Layer 13 of a small transformer language model trained on English Wikipedia (16 layers, counted from 0, width 64).
A neuron's activation on a vector x is SiLU(gate . x) times (in . x), where the dot is the dot product.

Input weights of the MLP neurons that the questions are about. A number n stands for (n - 128) times 0.013.
n16 gate: 136, 55, 139, 176, 116, 165, 128, 127, 136, 121, 131, 144, 85, 107, 64, 146, 118, 123, 156, 119, 75, 136, 102, 139, 151, 129, 153, 121, 159, 115, 131, 136, 126, 120, 151, 179, 171, 141, 122, 116, 151, 121, 121, 130, 137, 100, 102, 136, 151, 178, 130, 85, 133, 136, 77, 113, 115, 57, 149, 161, 113, 203, 141, 103
n33 gate: 165, 145, 93, 162, 140, 108, 149, 197, 144, 126, 177, 135, 143, 213, 84, 138, 140, 166, 124, 179, 141, 118, 108, 131, 152, 142, 141, 137, 108, 154, 101, 183, 73, 152, 164, 117, 158, 114, 103, 122, 98, 118, 93, 167, 132, 165, 157, 141, 133, 181, 179, 125, 95, 136, 183, 169, 118, 122, 73, 90, 134, 112, 134, 143
n48 gate: 109, 117, 100, 193, 163, 159, 136, 151, 138, 141, 146, 147, 166, 126, 155, 140, 109, 145, 71, 147, 99, 132, 132, 178, 84, 175, 140, 99, 125, 106, 105, 81, 116, 111, 105, 72, 92, 163, 174, 91, 161, 119, 156, 137, 72, 127, 134, 142, 111, 127, 130, 70, 168, 134, 124, 156, 145, 184, 162, 172, 145, 149, 149, 125
n61 gate: 146, 81, 92, 125, 156, 138, 146, 128, 159, 149, 152, 129, 122, 66, 170, 101, 116, 111, 157, 87, 114, 135, 126, 127, 111, 38, 105, 112, 115, 126, 124, 143, 146, 82, 117, 81, 171, 124, 108, 92, 116, 81, 79, 142, 102, 111, 130, 147, 114, 184, 160, 98, 129, 177, 140, 116, 84, 86, 167, 173, 97, 139, 150, 176
n81 gate: 118, 127, 136, 167, 132, 151, 73, 132, 141, 107, 142, 122, 118, 129, 75, 99, 127, 142, 115, 121, 63, 168, 122, 142, 88, 168, 105, 156, 97, 99, 130, 204, 76, 165, 173, 100, 129, 110, 95, 94, 153, 134, 156, 128, 149, 170, 115, 111, 110, 123, 117, 125, 96, 199, 71, 132, 138, 139, 123, 150, 100, 123, 103, 58
n99 gate: 176, 86, 116, 126, 120, 179, 131, 131, 117, 168, 149, 138, 106, 127, 80, 91, 128, 119, 151, 148, 158, 90, 95, 112, 108, 124, 183, 73, 174, 118, 134, 148, 93, 146, 146, 95, 163, 141, 84, 159, 113, 155, 121, 109, 167, 78, 81, 217, 124, 89, 98, 113, 132, 163, 54, 80, 101, 140, 135, 125, 111, 155, 126, 140
n105 gate: 147, 106, 143, 92, 215, 178, 138, 163, 187, 147, 113, 123, 162, 128, 152, 162, 166, 139, 85, 118, 173, 168, 144, 134, 198, 135, 92, 159, 126, 76, 142, 113, 137, 146, 83, 120, 134, 149, 131, 108, 168, 146, 137, 172, 88, 148, 101, 120, 153, 101, 116, 77, 117, 164, 130, 105, 114, 105, 110, 71, 116, 127, 155, 160
n166 gate: 117, 140, 100, 194, 111, 125, 76, 137, 124, 70, 135, 142, 149, 115, 139, 182, 167, 142, 132, 179, 97, 156, 64, 197, 143, 97, 82, 158, 165, 126, 168, 143, 169, 105, 57, 97, 176, 100, 138, 122, 81, 125, 88, 151, 167, 130, 132, 115, 155, 129, 119, 122, 137, 157, 98, 90, 122, 93, 84, 108, 71, 123, 142, 149
n16 in: 156, 106, 107, 150, 120, 146, 110, 169, 149, 136, 130, 73, 148, 133, 102, 135, 215, 121, 103, 113, 144, 155, 102, 80, 86, 122, 133, 165, 120, 104, 104, 66, 120, 144, 144, 141, 72, 117, 135, 118, 97, 119, 142, 131, 120, 52, 114, 104, 117, 86, 118, 66, 128, 138, 96, 149, 124, 194, 80, 136, 112, 180, 163, 80
n33 in: 172, 124, 110, 123, 70, 136, 129, 136, 138, 140, 146, 142, 94, 168, 154, 157, 183, 142, 77, 93, 110, 146, 135, 144, 119, 126, 203, 116, 175, 143, 116, 153, 153, 113, 139, 139, 95, 90, 123, 168, 135, 141, 113, 102, 107, 103, 129, 122, 183, 124, 132, 155, 82, 118, 148, 126, 68, 195, 108, 130, 180, 167, 108, 103
n48 in: 131, 134, 160, 198, 115, 124, 112, 119, 112, 115, 77, 118, 98, 130, 130, 173, 100, 161, 129, 168, 161, 105, 137, 118, 151, 113, 93, 125, 147, 124, 108, 137, 110, 137, 181, 151, 102, 156, 159, 158, 161, 91, 191, 129, 138, 118, 120, 169, 144, 146, 83, 151, 146, 101, 94, 144, 174, 141, 103, 83, 208, 185, 142, 107
n61 in: 147, 143, 159, 112, 105, 142, 120, 108, 91, 169, 79, 141, 105, 133, 139, 145, 96, 85, 124, 129, 143, 163, 112, 172, 180, 136, 90, 125, 147, 125, 127, 92, 182, 111, 186, 140, 118, 103, 127, 146, 89, 191, 96, 124, 130, 118, 138, 178, 97, 121, 122, 120, 114, 119, 77, 125, 177, 130, 109, 127, 138, 150, 172, 105
n81 in: 110, 95, 122, 165, 121, 76, 122, 141, 134, 138, 82, 62, 80, 108, 127, 138, 130, 150, 128, 138, 111, 105, 148, 170, 106, 141, 120, 112, 131, 77, 151, 178, 147, 165, 104, 147, 120, 152, 118, 148, 69, 146, 51, 143, 115, 157, 100, 121, 89, 172, 123, 124, 97, 148, 147, 149, 94, 95, 62, 128, 118, 106, 149, 174
n99 in: 77, 149, 147, 99, 131, 68, 142, 144, 154, 162, 154, 145, 178, 121, 149, 147, 119, 103, 94, 174, 138, 147, 161, 101, 180, 126, 133, 142, 87, 133, 170, 85, 100, 98, 49, 131, 105, 158, 150, 250, 138, 118, 130, 119, 140, 132, 179, 137, 138, 150, 154, 103, 174, 209, 138, 131, 121, 138, 155, 130, 156, 131, 123, 124
n105 in: 181, 88, 64, 130, 155, 154, 128, 74, 173, 114, 147, 129, 112, 61, 140, 182, 135, 78, 87, 152, 84, 147, 131, 107, 145, 105, 88, 134, 128, 98, 175, 200, 133, 109, 134, 111, 131, 158, 130, 149, 119, 103, 126, 170, 75, 100, 123, 102, 111, 122, 145, 145, 186, 149, 121, 113, 138, 141, 122, 172, 153, 146, 152, 107
n166 in: 172, 160, 144, 72, 151, 83, 92, 135, 115, 125, 162, 154, 156, 156, 149, 142, 152, 168, 85, 55, 58, 146, 174, 156, 177, 139, 126, 160, 88, 136, 98, 83, 131, 118, 94, 144, 170, 99, 152, 64, 153, 151, 108, 120, 139, 161, 199, 136, 148, 113, 159, 125, 127, 142, 130, 168, 148, 151, 123, 99, 137, 168, 150, 133

Each question shows a token from some text and the vector x that enters the MLP there. A number n stands for (n - 128) times 0.017.

" released": 112, 166, 156, 84, 113, 81, 145, 204, 109, 128, 109, 88, 136, 120, 125, 118, 84, 138, 105, 178, 179, 128, 175, 100, 115, 87, 115, 128, 166, 191, 102, 148, 167, 83, 147, 99, 130, 167, 101, 139, 99, 135, 120, 98, 114, 111, 161, 121, 169, 136, 142, 85, 99, 91, 122, 142, 107, 130, 135, 108, 138, 102, 105, 145
Which three neurons fire most, strongest first? n105, n33, n166

"ided": 133, 162, 112, 99, 138, 58, 148, 175, 102, 138, 97, 56, 129, 138, 107, 110, 122, 149, 132, 160, 132, 121, 125, 101, 106, 87, 160, 125, 161, 198, 106, 118, 167, 94, 154, 132, 141, 146, 98, 133, 153, 128, 127, 150, 109, 81, 144, 139, 142, 112, 128, 80, 85, 99, 109, 153, 140, 137, 143, 147, 110, 126, 128, 113
Which of these neurons fires most? n105

" t": 146, 122, 127, 125, 178, 107, 107, 166, 103, 145, 112, 112, 104, 85, 146, 174, 77, 107, 109, 142, 143, 104, 153, 75, 135, 96, 112, 129, 199, 89, 109, 149, 132, 137, 153, 171, 88, 159, 141, 124, 156, 116, 94, 148, 168, 132, 150, 108, 153, 103, 141, 121, 95, 78, 136, 138, 105, 193, 152, 147, 111, 130, 147, 152
Which of these neurons fires most? n105

" more": 138, 119, 139, 63, 134, 100, 64, 136, 162, 113, 145, 101, 163, 118, 121, 94, 86, 105, 117, 171, 155, 106, 190, 99, 140, 78, 117, 136, 175, 194, 103, 106, 184, 103, 155, 156, 122, 164, 136, 116, 128, 98, 128, 104, 132, 168, 119, 126, 121, 146, 102, 61, 122, 78, 129, 121, 136, 162, 156, 142, 120, 128, 123, 146
Which of these neurons fires most? n33

"very": 172, 97, 144, 113, 163, 110, 38, 102, 140, 87, 122, 139, 149, 137, 136, 149, 106, 118, 122, 149, 138, 103, 212, 83, 175, 88, 152, 112, 157, 160, 93, 82, 156, 131, 143, 100, 94, 168, 139, 142, 103, 143, 119, 110, 154, 145, 157, 131, 143, 129, 117, 66, 123, 81, 109, 146, 122, 120, 126, 146, 117, 148, 127, 109
The most active neuron and its activation: n81, at about 0.27

"uck": 166, 152, 133, 90, 106, 55, 126, 151, 144, 106, 117, 90, 145, 61, 116, 135, 113, 112, 123, 124, 101, 129, 149, 114, 125, 94, 127, 128, 143, 164, 128, 145, 171, 98, 137, 173, 96, 141, 70, 92, 133, 126, 126, 113, 146, 141, 163, 137, 136, 140, 121, 127, 111, 114, 119, 141, 126, 139, 145, 131, 132, 126, 135, 125
Which of these neurons fires most? n61

" title": 143, 138, 123, 89, 127, 72, 128, 182, 136, 91, 129, 51, 132, 67, 110, 118, 92, 147, 97, 181, 133, 111, 198, 124, 143, 100, 138, 113, 98, 128, 134, 118, 131, 74, 139, 128, 93, 138, 150, 121, 123, 130, 142, 98, 122, 134, 134, 104, 96, 114, 133, 111, 125, 101, 97, 137, 132, 151, 136, 125, 106, 123, 126, 106
Which two neurons fire most, strongest first? n33, n48

" a": 153, 90, 107, 91, 141, 78, 64, 93, 141, 111, 92, 134, 129, 92, 81, 110, 106, 107, 111, 159, 134, 128, 171, 94, 119, 126, 141, 78, 115, 142, 92, 95, 118, 137, 175, 177, 113, 176, 155, 112, 82, 117, 134, 147, 120, 138, 142, 125, 186, 124, 108, 152, 116, 76, 125, 160, 128, 155, 128, 119, 114, 131, 118, 107
Which of these neurons fires most? n99

"en": 147, 148, 145, 109, 112, 52, 142, 142, 118, 119, 116, 65, 140, 54, 107, 129, 105, 137, 134, 139, 95, 150, 162, 103, 99, 127, 144, 131, 143, 129, 139, 139, 136, 106, 147, 160, 124, 156, 103, 113, 147, 121, 131, 119, 140, 132, 129, 133, 163, 135, 110, 112, 133, 110, 117, 150, 140, 138, 145, 149, 105, 112, 146, 118
Which three neurons fire most, strongest first? n81, n33, n16

" bec": 114, 140, 140, 77, 169, 136, 95, 131, 131, 101, 121, 144, 151, 113, 98, 155, 44, 111, 138, 170, 139, 148, 148, 67, 114, 109, 151, 114, 156, 181, 108, 140, 106, 129, 130, 126, 120, 106, 182, 134, 122, 168, 77, 78, 187, 122, 141, 93, 113, 140, 91, 135, 122, 149, 141, 154, 138, 172, 166, 144, 149, 162, 119, 151
Which of these neurons fires most? n99

"ome": 110, 128, 119, 129, 143, 99, 106, 96, 162, 141, 141, 155, 181, 116, 111, 141, 34, 134, 104, 152, 165, 137, 196, 107, 137, 111, 130, 151, 171, 166, 149, 127, 215, 78, 157, 137, 134, 192, 112, 112, 105, 118, 126, 80, 118, 131, 154, 135, 152, 140, 110, 78, 133, 80, 140, 138, 159, 140, 168, 133, 107, 123, 126, 142
The most active neuron and its activation: n61, at about 0.9

" win": 172, 166, 100, 121, 142, 76, 143, 177, 107, 105, 149, 107, 142, 99, 111, 151, 52, 117, 103, 166, 108, 146, 158, 116, 102, 111, 137, 103, 168, 135, 138, 168, 146, 96, 172, 144, 74, 155, 164, 155, 149, 117, 104, 116, 98, 157, 127, 112, 129, 85, 99, 110, 122, 86, 89, 112, 114, 145, 155, 152, 121, 151, 159, 120
Which of these neurons fires most? n48

".": 121, 192, 147, 120, 157, 108, 99, 138, 163, 105, 118, 78, 129, 52, 72, 92, 101, 162, 107, 124, 159, 127, 178, 130, 140, 168, 75, 141, 170, 130, 96, 166, 139, 89, 127, 112, 143, 165, 112, 146, 87, 150, 111, 121, 99, 146, 136, 132, 133, 163, 149, 128, 135, 123, 118, 153, 110, 145, 135, 119, 143, 97, 118, 141
Which of these neurons fires most? n81

" it": 131, 159, 124, 102, 133, 87, 121, 184, 149, 102, 153, 99, 119, 81, 111, 115, 105, 148, 131, 196, 134, 131, 210, 95, 154, 128, 176, 130, 143, 181, 107, 121, 104, 76, 133, 153, 89, 168, 162, 143, 118, 104, 121, 84, 137, 126, 106, 99, 129, 159, 120, 125, 101, 119, 106, 124, 109, 153, 120, 145, 104, 128, 138, 126
Which of these neurons fires most? n61

" the": 172, 105, 110, 138, 151, 72, 60, 122, 136, 133, 117, 106, 129, 115, 113, 105, 62, 109, 79, 133, 161, 126, 230, 135, 121, 131, 129, 99, 135, 153, 121, 133, 154, 115, 155, 117, 124, 134, 152, 120, 94, 134, 129, 147, 145, 156, 115, 77, 111, 117, 106, 123, 118, 80, 112, 133, 138, 133, 118, 139, 115, 109, 134, 148
Which three neurons fire most, strongest first? n99, n33, n16

"uff": 123, 150, 171, 133, 119, 100, 134, 164, 115, 97, 101, 105, 120, 96, 152, 163, 131, 104, 94, 168, 88, 104, 158, 108, 148, 108, 153, 165, 155, 156, 133, 184, 226, 121, 90, 164, 73, 119, 103, 147, 150, 128, 126, 96, 150, 163, 153, 124, 168, 161, 108, 172, 113, 117, 100, 125, 114, 191, 162, 163, 127, 121, 140, 146
Which of these neurons fires most? n16

" The": 137, 89, 152, 115, 150, 84, 78, 142, 168, 129, 80, 128, 117, 95, 93, 128, 70, 93, 75, 126, 152, 105, 215, 125, 141, 142, 141, 102, 104, 140, 76, 114, 129, 109, 154, 131, 114, 143, 102, 115, 79, 126, 141, 133, 141, 142, 127, 80, 111, 136, 112, 153, 135, 80, 104, 117, 131, 126, 140, 164, 114, 109, 99, 118
Which two neurons fire most, strongest first? n33, n81

" J": 139, 159, 137, 109, 119, 150, 127, 168, 145, 132, 133, 113, 151, 53, 95, 118, 92, 69, 85, 180, 152, 104, 114, 90, 158, 165, 145, 100, 146, 162, 100, 136, 152, 105, 161, 123, 118, 160, 63, 140, 114, 138, 106, 130, 177, 141, 152, 137, 117, 110, 127, 158, 125, 95, 132, 138, 143, 148, 144, 133, 137, 158, 119, 121
Which of these neurons fires most? n99

" over": 117, 100, 109, 116, 182, 88, 124, 196, 155, 109, 109, 89, 160, 124, 111, 156, 130, 106, 89, 117, 120, 147, 209, 131, 185, 99, 125, 122, 169, 129, 165, 121, 169, 140, 156, 119, 73, 145, 141, 113, 109, 108, 139, 92, 119, 188, 84, 162, 164, 140, 88, 142, 72, 95, 109, 109, 119, 135, 140, 127, 139, 144, 149, 149
Which of these neurons fires most? n105

" ": 137, 149, 168, 111, 126, 153, 144, 146, 101, 125, 135, 135, 160, 35, 41, 133, 82, 131, 135, 134, 164, 145, 184, 114, 123, 107, 142, 107, 138, 110, 123, 131, 140, 124, 124, 183, 98, 150, 145, 110, 105, 128, 132, 142, 107, 121, 127, 140, 143, 131, 109, 144, 122, 117, 178, 150, 117, 145, 138, 118, 121, 92, 150, 115
Which of these neurons fires most? n33

",": 127, 159, 141, 134, 81, 125, 125, 120, 127, 126, 103, 105, 108, 46, 89, 150, 126, 135, 126, 131, 158, 120, 198, 126, 131, 133, 86, 127, 129, 181, 150, 117, 158, 91, 152, 129, 133, 124, 103, 151, 141, 130, 126, 145, 137, 100, 125, 153, 135, 167, 56, 119, 141, 77, 135, 170, 117, 166, 164, 131, 155, 122, 139, 118
Which of these neurons fires most? n166

" |": 142, 144, 119, 104, 97, 125, 112, 136, 105, 119, 129, 115, 101, 33, 94, 158, 108, 125, 118, 151, 180, 113, 184, 136, 147, 156, 112, 159, 153, 138, 143, 127, 135, 106, 170, 125, 122, 128, 114, 154, 110, 144, 121, 86, 126, 129, 135, 105, 132, 163, 74, 120, 120, 87, 148, 169, 112, 139, 154, 127, 156, 119, 145, 97
The most active neuron and its activation: n166, at about 0.4

"iven": 154, 146, 129, 93, 121, 63, 130, 148, 145, 102, 99, 83, 111, 106, 120, 150, 68, 148, 109, 153, 166, 154, 183, 108, 145, 60, 131, 147, 152, 171, 124, 144, 139, 104, 138, 92, 128, 185, 120, 128, 145, 115, 123, 115, 130, 112, 131, 122, 169, 118, 136, 78, 107, 70, 122, 112, 115, 124, 123, 169, 150, 129, 141, 109
The most active neuron and its activation: n166, at about 0.17

" con": 110, 185, 124, 100, 135, 114, 169, 148, 114, 68, 117, 174, 150, 113, 103, 123, 100, 121, 128, 137, 135, 168, 123, 102, 142, 68, 115, 104, 133, 164, 98, 105, 154, 144, 135, 151, 49, 158, 127, 118, 99, 168, 161, 66, 154, 178, 105, 138, 163, 147, 112, 158, 182, 72, 96, 115, 161, 148, 150, 126, 97, 150, 113, 101
Which of these neurons fires most? n81

"is": 137, 137, 136, 136, 112, 68, 129, 115, 130, 127, 128, 39, 120, 58, 100, 147, 126, 120, 112, 148, 59, 137, 168, 114, 107, 124, 144, 153, 118, 135, 116, 114, 158, 103, 120, 143, 153, 99, 112, 118, 100, 136, 129, 98, 154, 97, 174, 119, 127, 160, 96, 135, 159, 107, 123, 155, 134, 137, 144, 145, 112, 124, 166, 125
Which two neurons fire most, strongest first? n166, n16

" Th": 135, 107, 127, 72, 146, 137, 138, 98, 132, 118, 81, 155, 129, 61, 120, 143, 70, 94, 106, 150, 167, 146, 159, 72, 115, 121, 142, 95, 133, 158, 133, 132, 160, 153, 162, 119, 88, 149, 105, 168, 130, 181, 93, 82, 152, 160, 151, 125, 110, 158, 141, 160, 104, 138, 154, 109, 144, 156, 126, 155, 127, 96, 125, 134
Which of these neurons fires most? n16

" Team": 147, 130, 107, 98, 160, 82, 155, 116, 95, 107, 123, 78, 108, 52, 89, 118, 101, 88, 133, 131, 151, 113, 160, 125, 99, 114, 123, 126, 113, 121, 124, 105, 175, 109, 139, 157, 150, 151, 96, 98, 118, 143, 129, 97, 154, 106, 122, 86, 128, 138, 78, 136, 121, 107, 120, 164, 132, 153, 179, 140, 130, 123, 153, 124
Which two neurons fire most, strongest first? n61, n99

" D": 127, 127, 102, 109, 126, 148, 146, 165, 133, 142, 118, 98, 152, 58, 135, 139, 70, 74, 109, 119, 123, 105, 125, 63, 159, 98, 147, 80, 133, 118, 126, 134, 148, 116, 153, 124, 112, 139, 106, 144, 109, 148, 81, 136, 187, 139, 129, 93, 119, 173, 126, 120, 109, 85, 136, 114, 128, 167, 124, 131, 137, 147, 158, 160
The most active neuron and its activation: n61, at about 2.9

"u": 124, 115, 127, 142, 91, 79, 137, 103, 117, 97, 144, 80, 108, 54, 154, 131, 167, 141, 135, 143, 114, 135, 131, 97, 117, 118, 100, 107, 107, 120, 97, 116, 132, 141, 155, 161, 90, 136, 81, 140, 112, 129, 121, 146, 161, 103, 127, 103, 171, 140, 54, 152, 132, 92, 141, 124, 128, 175, 132, 133, 103, 121, 150, 142
Which two neurons fire most, strongest first? n99, n61

" in": 142, 169, 141, 125, 176, 55, 145, 136, 139, 118, 117, 146, 150, 142, 110, 106, 109, 115, 133, 137, 173, 150, 188, 103, 146, 103, 127, 136, 127, 113, 84, 142, 158, 134, 138, 110, 110, 137, 148, 125, 113, 104, 131, 91, 164, 176, 123, 138, 161, 154, 90, 120, 152, 56, 99, 92, 137, 131, 138, 127, 148, 148, 122, 142
Which three neurons fire most, strongest first? n16, n81, n33

"ass": 180, 141, 201, 130, 116, 113, 113, 108, 130, 115, 86, 118, 174, 100, 90, 150, 106, 127, 97, 143, 140, 110, 165, 70, 157, 91, 127, 183, 157, 137, 141, 130, 187, 109, 149, 168, 98, 159, 86, 223, 143, 110, 125, 125, 142, 132, 103, 139, 153, 92, 139, 108, 102, 118, 106, 132, 131, 142, 98, 135, 135, 129, 146, 93
The most active neuron and its activation: n105, at about 0.65